Layer 7 of a small transformer language model trained on English Wikipedia (20 layers, counted from 0, width 128). Numbers have three digits each and are written without spaces.
Take only the direct path to the model's output, skipping the later layers: a vector added to the residual stream pushes a token's score in proportion to its dot product with that token's output vector.

Output vectors of the tokens that the questions are about. A number n stands for (n - 500) times 0.0024.
" Ranking": 277668527499518397556249198499461442628566539483391546508600348633479620491436352375428366453628565474564487605594576544421536509622421626363300386423429509552487565421488420495580502634645542323538397641309509492586523488451611396401736345467701499448701420196689542521415695686753375402673609448584589548538388359547297363560358532483510472534347643475687584510708465601420430509521
"urisd": 442268732550248405572461275421522576652468339406778725503727340640472338391409461461537494619467593129366584254585577552581460265600609595440448462426581453717424468369432666494425507651712402517593809375455503460250828305555464623450510568690370509618328545269709796414351687721590535307635733687373422426117367345980499256195690597711775407470495488316551338525787480182657366630270
"Amendment": 366484712581470452592365354397421426599346534348566601469664556522425341535550291667438451641595412352512724327704507618566566395713468751530276466480439646553617608381362638573487395557804431465600812589433707692260562271516491383495738487550433567272548442230541677360450711516625473461578469412403406372305461340571393476288551506443611422559507585380502419340663400495662374687446
"owell": 419243367589660395630491511456290533442273337226484634438499448568471465722420451538717409543620290417399660435550673631500540342624609739607235526414672561458415631480376587464673498584448709643737595432370292562427607405468316344433508267470480533473597570509512531498421464545506597495368437410693676591541455610568346344607662547501619434633421514282396374572495424502685639653361
" UNESCO": 521684636707186520582241207479308522472532617405535479454807513469392511426343576543413700467391608240457649485760512506566488487451605494403333311252548638565442440396503491670365575448792595547446550311678586678309676437302516601544644260549542417432588437243690485333523581754542581503530887486709163429377407522615605362563524376410585421358536494483556503418440405589829352650416
"venge": 493588455581327323790453233320398588366584323473442789456685731638033498491385405373583443456468190375595613109451542499365641313718531713484422392388415557487605359526320659580358450576468513544491562566618647560579484675486570630569658571670408745566241210226815377512559689694417508494755480624374508702208563632468539594573454565298379464308511609291466696735788544229581590637108
" Rankings": 213728533544421322546199381658438694708499479304482588609647290611387499325395288466545359590515561469546456377532500537420640523618248695363334426436460408562410680410711432584378667668707536479435459559444530490553630461366460416464718368536743604475694628360741424516184752593681355405726466710586211558383360357529359338388412519579363453532375720536677758379620567256674482614432
" Eagles": 408456476508526416482359414616403392309470380496413443655657636596421401351380366577677505620586536494581573394470572511431442519518661719592264484562630580605517582557365487745360478600601519489408572598634519356484596656409600425466447392427392699544533536683600339638378750548559568377529370492579623482470408411415581463293610534458468462338340515558606361281576422521427511471458
" nor": 403553498643536618434641502460732711422644703424746532449840623510506515439248329722808033360118569308655172227614531565490462309497516512625345427485441566502790667234551522338649644455274747542518429547220631397589599475677534544640563666238258225481627296629439343362560683522607477520515450734502321498346687350563502443374440355620399517392617710266427507615676511583541304489516
"/–": 451469502492523522778449580408492262585538382538433640402513236672490341420286468390621357605488350340415287593694429537318616502916517597281412487497493749738404453282384369461392506587497684613421325674552804542518458367466542032653605775540341517108438676361373447373634796787738620429855449563590441576170565562595317702184752729453486337273690598497570699491658323447415573474318
" attention": 612488372492364077666662543673177488473591474449716635528570341494421396750428430503691218757304484464376522288433469460451658532512570675226429387514616440695620611427601614452548441398565418488532303479305568476732488535623604647288683488674387721559387354595641366406499402465641596560533660657570583413438752348549499377707352407647389475303385631515383496414478428535514608533247
"█": 379466596424406360577386472435543688529406479471540647595450286695264353239387415606716334430436410378229590223689301589534368432605405634454466355538523555558477479617576512500308747656617530544562443646458688687646734404450486152458527344720388665327406418319588465406683722653816444619564279625377058590315429321707521148500727491442637427806462709504665249797662629500662435538500
"%)": 392495425582544415701383551273581462698345376312650286420446567584530607442475574523464258642523448050667659508371409654438514483516571530421358483467579691346489537371545476364507459548454522465579474722248566490526498567225694321475794706503645440442789684590356159423212802652629519748462415437360581562371536367707377309343399550483601407641538576387629632643633458736672128599561
" $\\": 429412692618295311556441344442609710650475426421404626382685332475501597411451454440541292402589322403491388467356329490580481545501490570567578426289631620489474751469501306327539592553670654501485459533435719548438501662376653440430895263783504527497386326327558613489594729636601532550542791381603204432433618409497445284477573579458417525565453505409372619628491559349575452521577
"evich": 550387523433485352547434576435326702302567289354522442366705361667490390765519620487598354398566467419755463475487600672582387506549677477591418485439547514503614521411309400269575669602622706479605537378334543776169584326265438470400575474489412594510440231429710533289562521588553548356518611773756284459577650630503412202528630566410706491452332618391616432772610537372526438578280
"orld": 473362536280425447637446432378425250594473511461565638559659431566620573618469582683583636600627394339373664511531553678453447752597505565312441461322623415576622605263535474650509271696590809568534831268549605869361348273402540577665501212472216501666723219623549294285471718828354538560476353344541384414291653688387348382405565468419582490190339552383488442282532459734597678423519
" nickname": 518436461661517392721422637546579337390656432343829654645416513568338381508432490624548356544483633469502517398523404489479546735411474507528208426382647737525349643359441584182383387459567517676516299257427648284431539302562592477510610494494451451356490357555448310726470491845476739393668547827841352631375685331784467515411722448558316448437289454515494381430770443536366346656494
"igible": 258382625443257398515609280822469464595480357579509658811591392668297392420268356524411483556401325246727655494370447596568924649614587499163389505430582698634362475464370586525762744538552770251636409563536752646449620342615319359278607827637681585172606449206402574418437777651702631776597468638499323509198337435548167248237570401437385452376335538443555841590563395230754266773461

Output weights of attention head 0. The head adds the sum of these rows, row i times number i of z. A number n stands for (n - 500) times 0.00073.
o0: 689454486438527536324518475411420639385606584392647422533484577488572452511462447523689425666360520596359343425245583481300654502493641173541581625771417430468462651402468504534443559797518516658650391509514688685486492757484497773471582489418304811404203417510497408493490376508368724429453496319658556427331346464515532678560314414480195767458379649497366436404435654446511421551621
o1: 534497361632422409466561462486595436697481539453464582428367544463526574523469549409553373526336489355493427467447376645435451511581517522347596660560574373290798532525464416471593531501251585589417581470541532535369543468446477432462496564509353680421394377289276623546564321602697595551510455661490392580716731617614544465303723590400484484618530386502611561583305424410339485553719
o2: 568455660572530464598655516497512442425437441537529551344637441494498448558573456488608471634506518449526777310399445198391426369496431270485412473435477556646391597585626472393414529518607423332398595593439619387643621715468399443358356519436492531748447483550613374508604483594652457456553370380350523518440518376558457534368562372328493542542507597697633728453712720459509467311469
o3: 540443507550462604532598491481595402602583501403417493714517618497561434379647570441539568453542424437431484609594191746772448539467522493421446392304476264396621584541387688544608528296307628478497516480614406544431547708444570293573585454676604383501702434461365373620498486545449405404356534496577385470475514465478419465621483439680679438503310544609556476542373382428567396569462
o4: 336474560403586479464535461279517402655387507578708397666503464603474488413550416514411634367413398310570483593551397510469522332716771524628300576677644388429537642310416556563566477224389540714400571653426547206609510538492593426538378376437196571253296389508550571451740572585449558690662595517435481405568571431592424464635621394292680578684440273359497594505578517879426596435559
o5: 542551472409877369440541631705529401641493535316519552628406490356555337333629459298606413667532514580407534621673486487546508719436490616579593326399509669570493606493386385377413547229684435372571361392572730389446472419518462350382411589465310553614516594581464430361568506270424402478345185478447543534535476635367606599428385348590685428913598461353570801661459491540521508669382
o6: 692542505400655779397373602452539777466617633359258453590449469594429551590421354284706682456584523303510304646363631567498349552557531601506156239581459470722390462544620551471258475589376496736594453466590401513381680394700559427581266494468539532674336194594681538489510512261515273399568433756351452756612244442331719575700471679712475645543358451445396444418451570553414356463531
o7: 527370300571656398448800413657428637375478427515282585417452602771539584706629290461337472546439474450408544639413488458716542442653568489428449389388352610314486506484287299372568570532517476452709474487364532520447386647470362380433481541689587511505634564629603585617639571382319596402519509389484434481401374516406365607401475438675709476508405526599254428649552531438585609658584
o8: 331365350553627586346436557744492517484579588390356372579454639426625607583431475395273446586821510437577435669516468574580250303432416417414613721515574578598500339479646424643435522567675668369454618506375593502477451515474627370465811455323457453362602661418378481465635516486439626719489499511428450447493407467434507491549488344475629524579572395404468712434270650573262253558584
o9: 406669406628424661446625630502594411431409693261388477427586572387444303317592431417428588555390478356376596468497311383487367395578586343516583462448491508454535649609617270571397689527601732111615444527632744397601645537553457671387502282532490347670495448524472423386464631671577388245493383370534363610451477346490673705630518454489651703498383484576402525450523360596682504547668
o10: 159284422513389509487469590530728722542514548386255319533362647582506581494489410327534442429362524378435542671493486559511501617342595612577501594461267522510538486634647505655276425430556584560489536529728387337484645693471776563643404637464456549252598541546578465501504559448395305355493513422564580656642360480502359416433502475366604486541374477617522480488557526474714632366575
o11: 412633509681341532381308608572551507478438395536542477176769537729432547403423530580446277441619528677482364623328500590514552508536449536624427489412545534509400554455485560435524436371363862465446451713352329459674606488599430346639705639286604453413520518324555569436408594616630560414478419640332476605588201497732529423593587499513408496372463420593447454279427478584540626494591
o12: 538506258523528423573494497379700463746627575495492610552360602706533460449546403463522371392307442528340453442584670469489567415443569335436423611386376518356380532519491583508477493480475559552515349571291493235756532516516493221456357481624534716404582398573596536706415525700639597270470276709358441746451413520711563674474489565275534564496616655701669462269486701399475438353456
o13: 439551352453450377299268341469619408433551501579526247711734677493511489253732346657627494435659519511276511567534400485615314335541607449655352533463437474456626536590256522407159523589538526468608367404505653448557483598615498649517525703433623420428477521450474715689517618668446410257505305474352862203483374620561505268385530698440644455543575495556705552535725475517613329323530
o14: 676402520395631659549428517471340431454297686434403316588472522496647448315497624693620386835762418537526527262581521420488547420756463481784666515456411428468439643517527473472447446627308582443483669494522557514403450547429449290756554418177563545530508253499412607562388583496559383611371254475475623513542361470360538405350527445633323685441655494720525523249522521477527495682374
o15: 430479586455455477505563506511502560551227558413509532557469293700743503591399667537443535353493620561664278363557472638524513724607602529634603483437687320620486691494642417379435595517529341458343555419619716433722487672193594345537481381388218569201515425595598382615582542588450438499303350384439416479648717756394430548585646405414262294535484514577569606481431359536468583543340
o16: 518672496507638295212537224650549417383477657563705531651484464590225537341431397707335417356612448500571524552434726457341246678306322464320584579692422421452547387580524391766533679540520581369314453535715427528457526590329401582451574385534497609442524688654680641519449542690566362480466711350292605462507512295465531541671231613684203311449755591625380497373542417427503494580675
o17: 634577554499570349514638707405692448449358651449416299480726266595573520206171483661454693429572416603522400607368602551449373624529812459495529505629549575341520507548489511340360276479469415412602328355640584531608500788602508542619527678435516770564568523425435426541376676639414553410507457362430473488446381404666426434476653460456439467369566537437419434451613381442488572517431
o18: 446752579535538523728417600561854488528621338528555543567525571552652585420537346557466613439364408562487522441507725388576348487458465440724565418535478406536669432391644465451566436381444331371425632618611515383599495492404450548474397529410517443422666442473515401310427561571738466414344618602380338364358356596615347252436415721458451637566498455333578421564613613531452418579466
o19: 426376560541185340525707327598399776605520578672175221507620324650492586242468518447580718676634465461510713418738384601687434567461521326488526519456329432485378763412650481462571525395637335355646709600235619732721168181411303497403591754413431463413653402391498467557376342619504403646648603422421571367648561495547447426606486542581533504462656667611501545470411268523543417480508
o20: 516486677584426512568475396423531400615412473675463541412524469323648587514630513699541538426633282522564583602431291454506467663434414508562423513691639525503241549488353476392499558499341612547448554511467317805565522568691644343385561376457651521493491415430440631314369484516559531568519389365531461606510467422430411654214567417494580719458530449564418434444463699488581354448645
o21: 417428459590717348644612656480471410448567265608473431672513457448583488489536322318469447560436568554540526417619450430498561345598586391459425638454552542523310422583510466669692607306331499721320652482411390321767449612567345322346595585646446508468595621500552214605489418738491303540486208391541477586509510340563468474648477374627640501346774349526474585144543599691404771524577
o22: 506408377379515383423640521573223566497606527673334498452529495567616584822553428319642343495477577537240542346733663523533519415343553396527496480450241467583532530370415520452467465691576555345617527591686653466476366530456506438438412569639610622367470309403428357685640528550688503533501858623470303181508431471443521388577663487537502343666588702678404342461392705338511265468532
o23: 472456649406469415530447543382492430533215462450425588510643460440537322370651666588263644500521552703296363483648532707298723511583635561458685507310598492460478708413416690575586337462419267686411461507715427571564550404454634568580605689458487437485349474576473531628350348351587658515602367360582475355535415671340745287322590542568486632451444518425477308291353515457694571575476
o24: 346781078422516570667359589504333217512551588586552823247380500602594490502517624361442481490585534431517647382382524631476565584561480408243436446666305529461534575515536498688284363701497529593677591655408468565539447614450631429640522486456503350608549702428528467540375354576497474418344568643212632304546563613325500553439437477620501643401557535552358586541437424431576235675668
o25: 410608533338561464371502485414619477494489477372670532512541777487259486323658316577210548484706627588440464444581520524456483687260534496511283557587551320481604560474339736635698603345301473668578395623515357557458528561721610357255555435430462602479352580444437396444513497377358492447534574569229660540522522370430703422483452674606341473607773446581541659471487528307786235750648
o26: 448534405612377500503468578408546479557586419566592607407294467382660440541658490507527436425397600516527562471387573373462554518531405375449364601489577418427528288449579696575502394652605373640680488507508338437531467364598654500560577503631540431369349658435663397310725282593543470545707424573451492477485304582538581698569131653522453436298518475337416439569510573559562360647581
o27: 568520693520580421422498662500668624507348558522424564526401457535661625378584468654483338364578505331406379539850379513315593557496545441535427395665673762594361620277387533694483527463554435389609181644460511400536583304372570590658535362437506460423648406467473620291627323518571605485414759512522358239454505360496430608452473238647317461524518682525630500465626442502483386528518
o28: 396370550465516533569719675525552553467501454297438613437457426548479459839766529477650485570359501538354381486634514415543563571476613551507467605408424717391497359602414345528607421242415781667431472467471485475502406508297352550394346359570333595486546463505330486426670569596497464536437530546632464581313475522522503442548550447725666636484309272484436498699516571372333580618474
o29: 689536482477534396340727418582596558804596504478446676392340525711561301416440546439538637479420448645561470535538630582346384365455377555507563554512698619334635523550413485581323403600641276477474328638436802510526442354443548385562506510641524708443553434248501451437487550464411479478331288505539515492398674591397398381417344691748467442669518626475494578473490549229272499553472
o30: 354347389458466425562479515594462678411558568578575274504531485377309622547376475426714611417374558430378419705495554405432709509444356543582265417505494540416492523731505490471606509696553386450673568637471373655366514464666411487353480494488581511434677630343439507676254624682491559496656443558584540397438616341495475386670704376391468497259633535777800359424553540434383533471283
o31: 295540520578412450366485486393466637387227548264377680355544413686527587622548463491471400524727442523413458711528538416530467576570525562584393160324516475460481649670414396469426434267425693591434702497491357506440513608573588500494668408504558670529472449530337577569600503451457413497488652577382590522613463505451523359522654562560456480653673221322514359622462510401664639666494
o32: 283606635523462425431609538408599615440393572628653474461428494655618568522354626304476246418312484462569529590622396422484529768539652511430552686326448511500403556570387421772685721666565436574456509497509411595699627573646488585680424420375528492525522547682312509562564447389340606352456431464536409499602507632327584299416266442466451470314516486369414492539375380693407512580385
o33: 589446414742247388518379398586483467368465405499487524446420347592546600579695455491577456397525749597357462453412503510407598352682309769471773581394500465458679718519380429420449529378405237680315576536654547581644348733301476706524378193487453566433529411327507622574495610578582412527393291319568634583569448718632449458636343320557349503484727536457359628506481391369824487591614
o34: 749489514478590593449544671462366456260397488492512716259596623439401594459316335403311438476419458568436609427555207546304414564422551539660597464720625683632198450435504637486502422515526450506604393675393700486196415541597702634735568416467400484589403630374349434516745530449367509459676595617581495391523691444568449370564314451526309499404576658336350524407301494641543700569681
o35: 686552543306578704662389461572602576466615276626549376579508491368426279567649543635508691665752568526582395458299361614661542344596477427509324617122570449560568507341604608537404549565520518571684493562316557389078451611523339450548493610621520361550732417425364530522809467599706559578420588391423501393573523530395450505411571340530440651549401413264445607399504425479466293437390
o36: 302588544568497591652506558563524819491573465457260366516560308663555441457369402337519743475427450607598655376497411514541545453461529394484666549675495545557382362416524399568606690512604473421487595559377600495468552461555487648601468607555288394327435445453557609560342460570419501526544489483578481490450411359500428493436428569745471721391535428525400442389448495446526620450529
o37: 482200538334434492469483580464704491613660587369551433523353518454520551708372631385156665476435482500473546596573352487715552543622587331413559605408523384373433350481658622403600601506713464433541659344314489410523477422485602597574556523749704634396762366448464496530499570434471734495452528509470473597554600644461589388252474414629539409237497551514650414505312418413458432587305
o38: 410456271512537381478573376554409522675642286686487534492426574669393608548355433373521451746683325566579803556411521567474346621626458712402576335748321314726434580333425469528614388295462352372536579573488561616454313549570515371567289719664501462710534400601285665329322679452487617620528457553342601663368309271364603468430383521615689505722557425390212617544332582572625583491409
o39: 398306600539563438590423516404500492376633579439517524663026671449458447583419355379487435520474465682365395655643402470368618491305599480305504584598587478559308326377468507655713526657668690565524613586481598470539500441559483548566575569192505376561440601810318563737417487471467594419627624591547446531282634417290493423456622455643506396405707579453353488615400426488497334458470
o40: 650400397282673501613712624475326216232229552287550569405374605529596397545454783388463569418423448654580530281583421515478426936481745699673553393726572650425378387513501587254508416391235424594447480582485609655288503594376506562576395293448355548636357585485524442690665370482491568699550473518459637362524396488400469707566298550555446585559577538676555268430394700540377588555427
o41: 473513220579174331422505353373608406529621584629497531383588734390506457528586540197503571477510473465610537395663530738613403584298578587446441537535546529539553555613446526631369523605591611534691367390525486643402658360773434461155628588495560385566658586481534257414582512523402374464505680343376436662727578538492558466261451377596602478527455408485478427266315518496427506634571
o42: 348636640311821461313505732506418636413390595441210554517723465464577663554343567608381574604708403716572515669324740339363371508557456472693605399505630489486455359357561608583219548567378560271529579376526539501249512626659308421490715574635316414465368454451449750786548222568464323454463467590510331453496441502441546344757504513368516472494592622448667454369479548627549461438267
o43: 514400312471369389527408437387506561720540482646525424119509481457680199442285531495379642332535723749620487610425455627552520507451668429591411471505678560356511277389487575471392631629575659514951426613358380238698610590632487495323244648454228466509282459387605374554414589369561727397554566590511512603501608503671593613590722440405376520400510376531658575536326394574492282514532
o44: 429608398678644621456388487555436475396426330547546566467301291640553584519501421705576584304712363611577525655332589675492323491572606564580610385415508552598563490390685382383507548542362414389555360438410299518606291769335427518661437365534586571481643376471490529511425308592416617349512624339592395756479687508344459599555389634720516448690613453354263518324345509628554559439441
o45: 644323396492686390479313480206477505606354582495307514498346464534384617478442363458696617496585679320448580495499428397532266661325573318614317675556470691507663508521417450607562620582472262468770475707589333265521366594465460628577628669538446499724608304402536470552598469268634600501576581582545395495502353727415521449402494410412421339535454472715420341537714757280583476561575
o46: 360665445428547448437527542474588511471522539708568580485365472626564609273571569483163294439483497589520415586512454465418639541446478424369450524567434290565737642313455620480467445459487566590349549498246535553529425460551371410541444435565448562537495637574325746536602390818486295472245594606345539505462692443528364548465548452449659614690651582491625339561536490475675397415464
o47: 497479527465434512581386590501467191431537452597528483610475539427418571406553456611580470478356363375617661638296240483523485450611465419543420716408351550579279697617500588579502455381581392503360568599443448116718660514771755455686421508480599469444483383602428633511405478656522508371637471553539370421553688506350550660484396661547450393277591483486403522540587356669364441527519
o48: 525621360486483503663272483512553601603536327592474569897563515525443407725345400496443421234337468599547306277500581605404730397377330485552499326548454505407563488501490608404513606286743412681460448621209488565506523526531613367464359405225434274478564546593579609488543479453509492520576184564519503562555482615538587634368516497460568636488658705381634542582561560473465534477579
o49: 371281513360574363485430206578352408676657478459555488411541259466587547605357794618500336534333489383425532605645452474631691601541645160368290368422535495432363638437491471311594800461577599567314699550530482506663495329358566387581553669654655540634409490585436486424607427381721504520709594622475684336526464572522334486493447471566378424501601549651525608427367628565441353508388
o50: 518661848677585479510781653513683554588373609557645506561518577335631597481318503469603638471508577265709372531338446379544474380441547576420486426655739672595398473701457449695568574431368823441271262653469470325682588323421296574357527332456648307618627413426709357227479431242494375645479505586317469574428408473413514379467464472366468702504580495511545473423463455486344509632279
o51: 454511715355582407517586526407471442543478552494355404387640721560646432390655533620400439529407453480429275520441428235173367746410680404629434626599512481360612663486359645500586689508486519590531572358423613621647504483404532120352566739497570476468329404448382501733625501519324492364639375499426510408526460424509491397583609586529515374529447279445678724499564576703535467482555
o52: 410468259437467520452455457404566490533613468559475256349482698396677447501244736370537620372619631617421313579319482577533376621453441613627577418593568426547488517622468541366277589405684729461506821605584421448423457529554584657650388522563246318328495338330710368599586709533436570403631410599390713282577457471331455638741338626501572581610464398504355322455426548567473621461627
o53: 268565359504564299596412342547334431617416516741675520319449275600251436259669541665619623518384604453470585470611598612473567701384432445311420606365461451337645617404364729571531553568709404704642581424443667490377661511736364761543504614716609461469316348384476337551427461684399506470488599312489395391444595650416464339365634420495622483621427518577392343593722481507532408334541
o54: 485476442763445484450594813580776658431612583352439471553618467512638650657368543571531538380568398533526373357357364480396562677369555577356464501326516375637461424567327520513603377382654516375742757523536606451509658436472625479412380555314457499571447525630589412386554487520420456414419520319628334473391437600329795333505409488531462446497345386619520520544579452324462564689414
o55: 586564558596639436383274671480581510752328499280523468658576438559362553444581197429543590519418513389648467442436456482325535429455620412651332370509552524621504262523427516506547314554356639644422518415241515482472417331413534664504600564379594537345626666633440456426476157546509428584612496623651457531563461537658390561506521484769596500589467498586492269417566576413606515449778
o56: 452423609326562565449528601457440461803448562513492327343362708491445591358451324405467264750609717443609572417437553360594346507478538378676344515702320504729604593644580512689309525560532620451356484600643560404590653684512482543615444481339494574462695485431528355184276703280426437317239318585452724554323485523480422428518506453679533585567333563571340592695654456510580386452514
o57: 462588345568443567563399391626327366674556372491550497511773452731433244556375552412740546293528739427606500333697612469330568498416592380576541559579561514441516512338563445667398411620377495256779419597390567372427556563573422362494712583557446364268456538475620396525415517489495415717632423512266443463483509379694420545538667330681442381360688501457357727387594558537517574505617
o58: 573509667283363537688657595435430608604482650688563622348404571697380442488730435421534418451480329641543543222526528523484540693548360682470478610715278592624525619564449597494488591316560447383606366580233516403684438472486442660244363403585355608544383476520537282628356605521457624653417555454371557507568567351424568497563561578350375528455395358405569457511484308500529527493398
o59: 502641569570670727392497568510627531590353629365537382663499469436426531426520328646337462334550389615352335525499401570490529450462519423245508385512390580215436427414519664553361479553482595604726543435570680744372555494374601629380619491523691344549380572461625530548504400595399613240591555276527424439648515529404533505377640668425617473543458509416499472641543403562634323381515
o60: 374419486391388346526384490475361600338394549593540628409588487506691398633417590486506648600487478468640558732405393502291629684544416501470564378473657456586405445582399497604383421624386582444514696542610515585756246735550620721377459310648600353513284544618377247484504379447310354437421580644495375496579642507340283554751621531503465334541520377502447703637405342456558320738703
o61: 666352436521627563477619372485521639497391352475333575465591572733487685515615611519349534460597651590471433520588508495419433553553540477707445621391421547529585300367497512672490495710383458362711454574423486558675493428441558474587448405412385318459494545428412506542640620501343422446387577615506357601492366409462545344570460639632409323179498512634375476533544515360468573637551
o62: 392618465491398313513493643343618360307519278516538456521407505504479419484369723531694429782466501751501669586610236435485401475468471402693414538358566557401479530422635402517392469323443294331537405570523530512606542561548383785585512549468482499602599651345375285670501386464512455445445272475509609607554296655575548404672498606273552458476654746640602544528577334543596485516499
o63: 424421529433397517481590434263863527667513458561520419435498447550301461649324606601609489453185202385448460696593546585340611434546479663597595582567491388540498395459387542533510424543696519574514385560646407625496492597486579711547368612450457308413639338580303300355568522641493557551449455618499451490497593445491531497262517488384775621412473576531310657693592516455389390399536

Each question shows a token from some text and the vector z that the head gathered there. A number n stands for (n - 500) times 0.005.

" to": 382407346383529390589393124668382684374368480374610214688539437489373698477583737641604456636473605535537618476326442508387443197402549762287576674522514438448779361868565461508535304636604611
Which of these tokens does it push down most? " $\\"

" together": 346385466446410432738413358767600685465608485542383231544383476487574657637562672517532464605724481576464382535397293572137628432502634426302799536449366540555689629639527650458403605506300575
Which three tokens does it push up most, strongest first? " Rankings", " UNESCO", "urisd"

",": 411511531449553427525457511720552613401604525540485468581537464371487539448516409608513600649605404588563544507528503413263516438552435604363528445516432618544531507541620593492495499746376601
Which of these tokens does it push up most? "urisd"

" about": 400404672581707620456589418731558545454472595514431416569471640519561374401479604639506516875363507572464565439517573353336528395569423720207565393488482624458673586323645647562497350595283706
Which of these tokens does it push up most? "igible"

"actor": 330478501556569528587489498625537582344540582423391311489471579488388621467531536579591546695603406500591636475501487441525528464445432623351563521561442630524554418638470488434449514696448547
Which two tokens does it push up most, strongest first? "Amendment", "owell"

" and": 496443477511655329609476311440559670510389519440325392555419556458352548521557596634565663556491516629733581472497510301548405436503601690450711528420459549449365244565667470681399543684329629
Which of these tokens does it push up most? "venge"

"ild": 249654484590752541435493594654422575585517779651213404529333644663439539635397527739859659570533559567597619303489311420524474331539514724340613525474424556405513550592671510441398281721430592
Which of these tokens does it push up most? "/–"

"\n": 404513610393526468526514450693474556458539510531418487658518463363437522435466486580463655631534425537642521490563494424369455416532458606432551472511379678494511508596543554429430496770395633
Which of these tokens does it push up most? "urisd"

"-": 328359498550524594642557546680506558455621747460462430412606571432368588632628495690544527586748497430566653447655463530453516404530488570393582403616407663548525467640617495531571511730295559
Which two tokens does it push up most, strongest first? "Amendment", "%)"

"and": 470507650463623386501550573658468585664453475572445508576462468444705341536397439549628842691490367604619512517470491435528474385583605550300599503373487486652520383332574732590281542543462702
Which of these tokens does it push up most? "venge"

" film": 385538509458611349469321536750477685391542529536563483614512499394436513462604387603460537758642422606597456477476474411264558439560393535405455491489520592540547494524571639524469515765429534
Which of these tokens does it push up most? " UNESCO"

" the": 396398471547472534540647303735504621375487366319460498534470434473548531495487549740435728926323598429552416567547481463249560367434484462274601331319444656262563620505458706599583567550354698
Which two tokens does it push up most, strongest first? "igible", "urisd"

" I": 364439494493416505471397450641543540426558628571642343491385388467414598423633568537619638740627531636572522344529382480454385422489497559392588546417295555402595399511708412487572442684415460
Which of these tokens does it push up most? " Rankings"

" Over": 440416651402394560593463406665530584426404558504524298517362449566511508440582513580553669749478630638680414404570473514390542284442488510324644539446446435344625553568699379510329579661518580
Which of these tokens does it push down most? "evich"

" Mik": 473384501468404511556412401664549424416497635612431281605305437360466557469473572632655512647580535592599483294577361385641456392394514588339661433567347535527422459313601228494441427701425677
Which of these tokens does it push down most? "igible"

" ": 407493669415641480274548322672569568390660515488438550558455519576537524406677554538570581725500439567592453344586355380356552426789421817399503406295416890471523483355590545800494578758438691
Which two tokens does it push up most, strongest first? "venge", "█"

"it": 344527518489562622454476450770552486322564689559519309506415604493269510462413582544670635562607524663569728417503417345441559398387491624401701483392450514637551511532633464494467439703427708
Which two tokens does it push up most, strongest first? "orld", "Amendment"

"2": 331396614443542488319548552835450585312656511599562504546529476463608443532483383735434573672516445513627553469624409422376706484700395688370458461492477613640573504351562702602506542720465721
Which of these tokens does it push up most? " UNESCO"

" had": 363346504451565557482589266799285647504625498412415419478583363474535468344549416505635664739518399616568338493610504500187452260369403423289597531315407732353647394548563660850442330578297514
Which of these tokens does it push down most? "orld"

" members": 391418569440536403419520382589427742435572561385488434612321489439476562462603539578523658708535518567652459441464520413340409431452491717377610480488526734446652503433607542507477445616344560
Which of these tokens does it push up most? "urisd"

"inks": 376413543572484516610519368589549653365406621569343300450461551560450579536513560520661544742548464643614515403436411328620520386353380596292560455521447594577523551502515457506391544725441539
Which of these tokens does it push down most? "igible"

" media": 349408479556560397577495557731523609365582537480378429407492546464492554455596366595556498725603494494619408508546574408426564425617481537297454383556553654563500480518605567588466655866337594
Which two tokens does it push up most, strongest first? " UNESCO", " $\\"

"'": 403475584592512582472532513767523527479535632538433366511515500449570525453555503614587519702595425589493478373576380387434549393400364720257515510473437671436534543546546552533465395607462635
Which two tokens does it push up most, strongest first? "█", "Amendment"

" returns": 401413460534474527515625297707513586365466379317479474518430444499520542509479564701479714904327603460561393512533465457275571323410495506279576341317415648254558588530467641596558566557357722
Which two tokens does it push up most, strongest first? "igible", "urisd"

"ura": 386462513634476496506414555796586518364401597623557426500456402439390476464539422478666519685547555614593509349600359438589497334386453573314539476452468567520426537461645409556482528680524691
Which of these tokens does it push down most? "urisd"

" village": 383405481563487508552631350744486602352500434367487533484470459460524524507515509684468715856375562470566410536516477451337529370484504470286556313345438661297536609493481679579609601603359658
Which of these tokens does it push down most? "owell"

" handling": 334490579244667545446524284373438664415220514599444396428457569557389506514426511601325716701279451898677427417264597186345366381382560610399568754313380530316627411432494789831256473542213716
Which of these tokens does it push up most? "venge"

"0": 411392622441499511421572577792551607417566544592615428513590492432575457567592442673498544648630463481595489491660450436453628536627442583388504399606469670635491539420597641679493551666364585
Which of these tokens does it push down most? "owell"

" Ik": 437457526533442535515437408750616487417524666565602391538309444468313483504505533558659517680519671594513480274565442345520463398268494589387729440463378583438473465292728254503501377683501756
Which three tokens does it push up most, strongest first? " Eagles", "orld", "venge"

" characters": 417433546422631410596424391379449715430324611592415443487402544561427456525492529614478647690407478755707577408424489260503439487468546594411544560390414582428437369479575690701308589713269648
Which of these tokens does it push down most? " UNESCO"

" Coast": 273336527531494493521506422634558657279492612511400478386550540519351587457586508479591453690632591618589502491480524450563486448459582507401531390374444574573646555567642446582464552627472555
Which of these tokens does it push down most? "/–"

"aki": 392477554635495573495535602758616545428483596545511402504421506388359496585562372525651599641579588535585594364629469450435528360385442603348573486508475592438469546510714474436515504629410702
Which of these tokens does it push up most? "%)"

"ter": 287351528338423547526493367600555460312494648522545305474415399566280562320480630432712671612659602686618641473424441426564369400471593474389623537394426441392633333525683373514431451644427431
Which three tokens does it push up most, strongest first? "owell", "venge", " Eagles"

"—": 350528569507560486436571598646553578455547542491535458591420481454429476517592488568620586620648426558560539352556483438412460344450481561353550487447436641438397444501598542542495509588471627
Which of these tokens does it push up most? "%)"

" threat": 248551771645623563390551389642551501348475476416469300631331379572406419480612532401499520840579462463556523474666563447462568507604349681259554580646641747625677566485650609425464446482344467
Which of these tokens does it push down most? "orld"

" Rock": 365428489486461472712333400674482674394533688577602382600522503392377585454498405605452546625626491618523521393473414447378411397474536614456573486642399538586532491576640407376440432759483572
Which of these tokens does it push up most? " Rankings"

"\"": 498631566506460494585570523594506477422557537470399385487366446323454465434599546538520611699644338462668609392596399317514378487574435635311562623596277652532466517674554491458572516712445471
Which two tokens does it push up most, strongest first? "evich", " nickname"

" director": 464341441465501405530605432586456685359404515453386398507364501418528613496545497634462464532585542523724567502325636389505429533560728725285557451512383597543481450466535627529407515817348547
Which of these tokens does it push up most? "owell"

" Like": 349471542453480448629347384657432632403491611563570414678498484383413564461454406583424605636551478592563530405487433499323444374479524629450569486569416552512553467574621461385385435730438622
Which of these tokens does it push up most? " Rankings"

"s": 474507650572531564440595429751448542520653632536425401560643533435700559418596473661499562707607320635470404435516410305359495401403262756228521522483407831424562579530499685626506362589388551
Which two tokens does it push up most, strongest first? "█", "Amendment"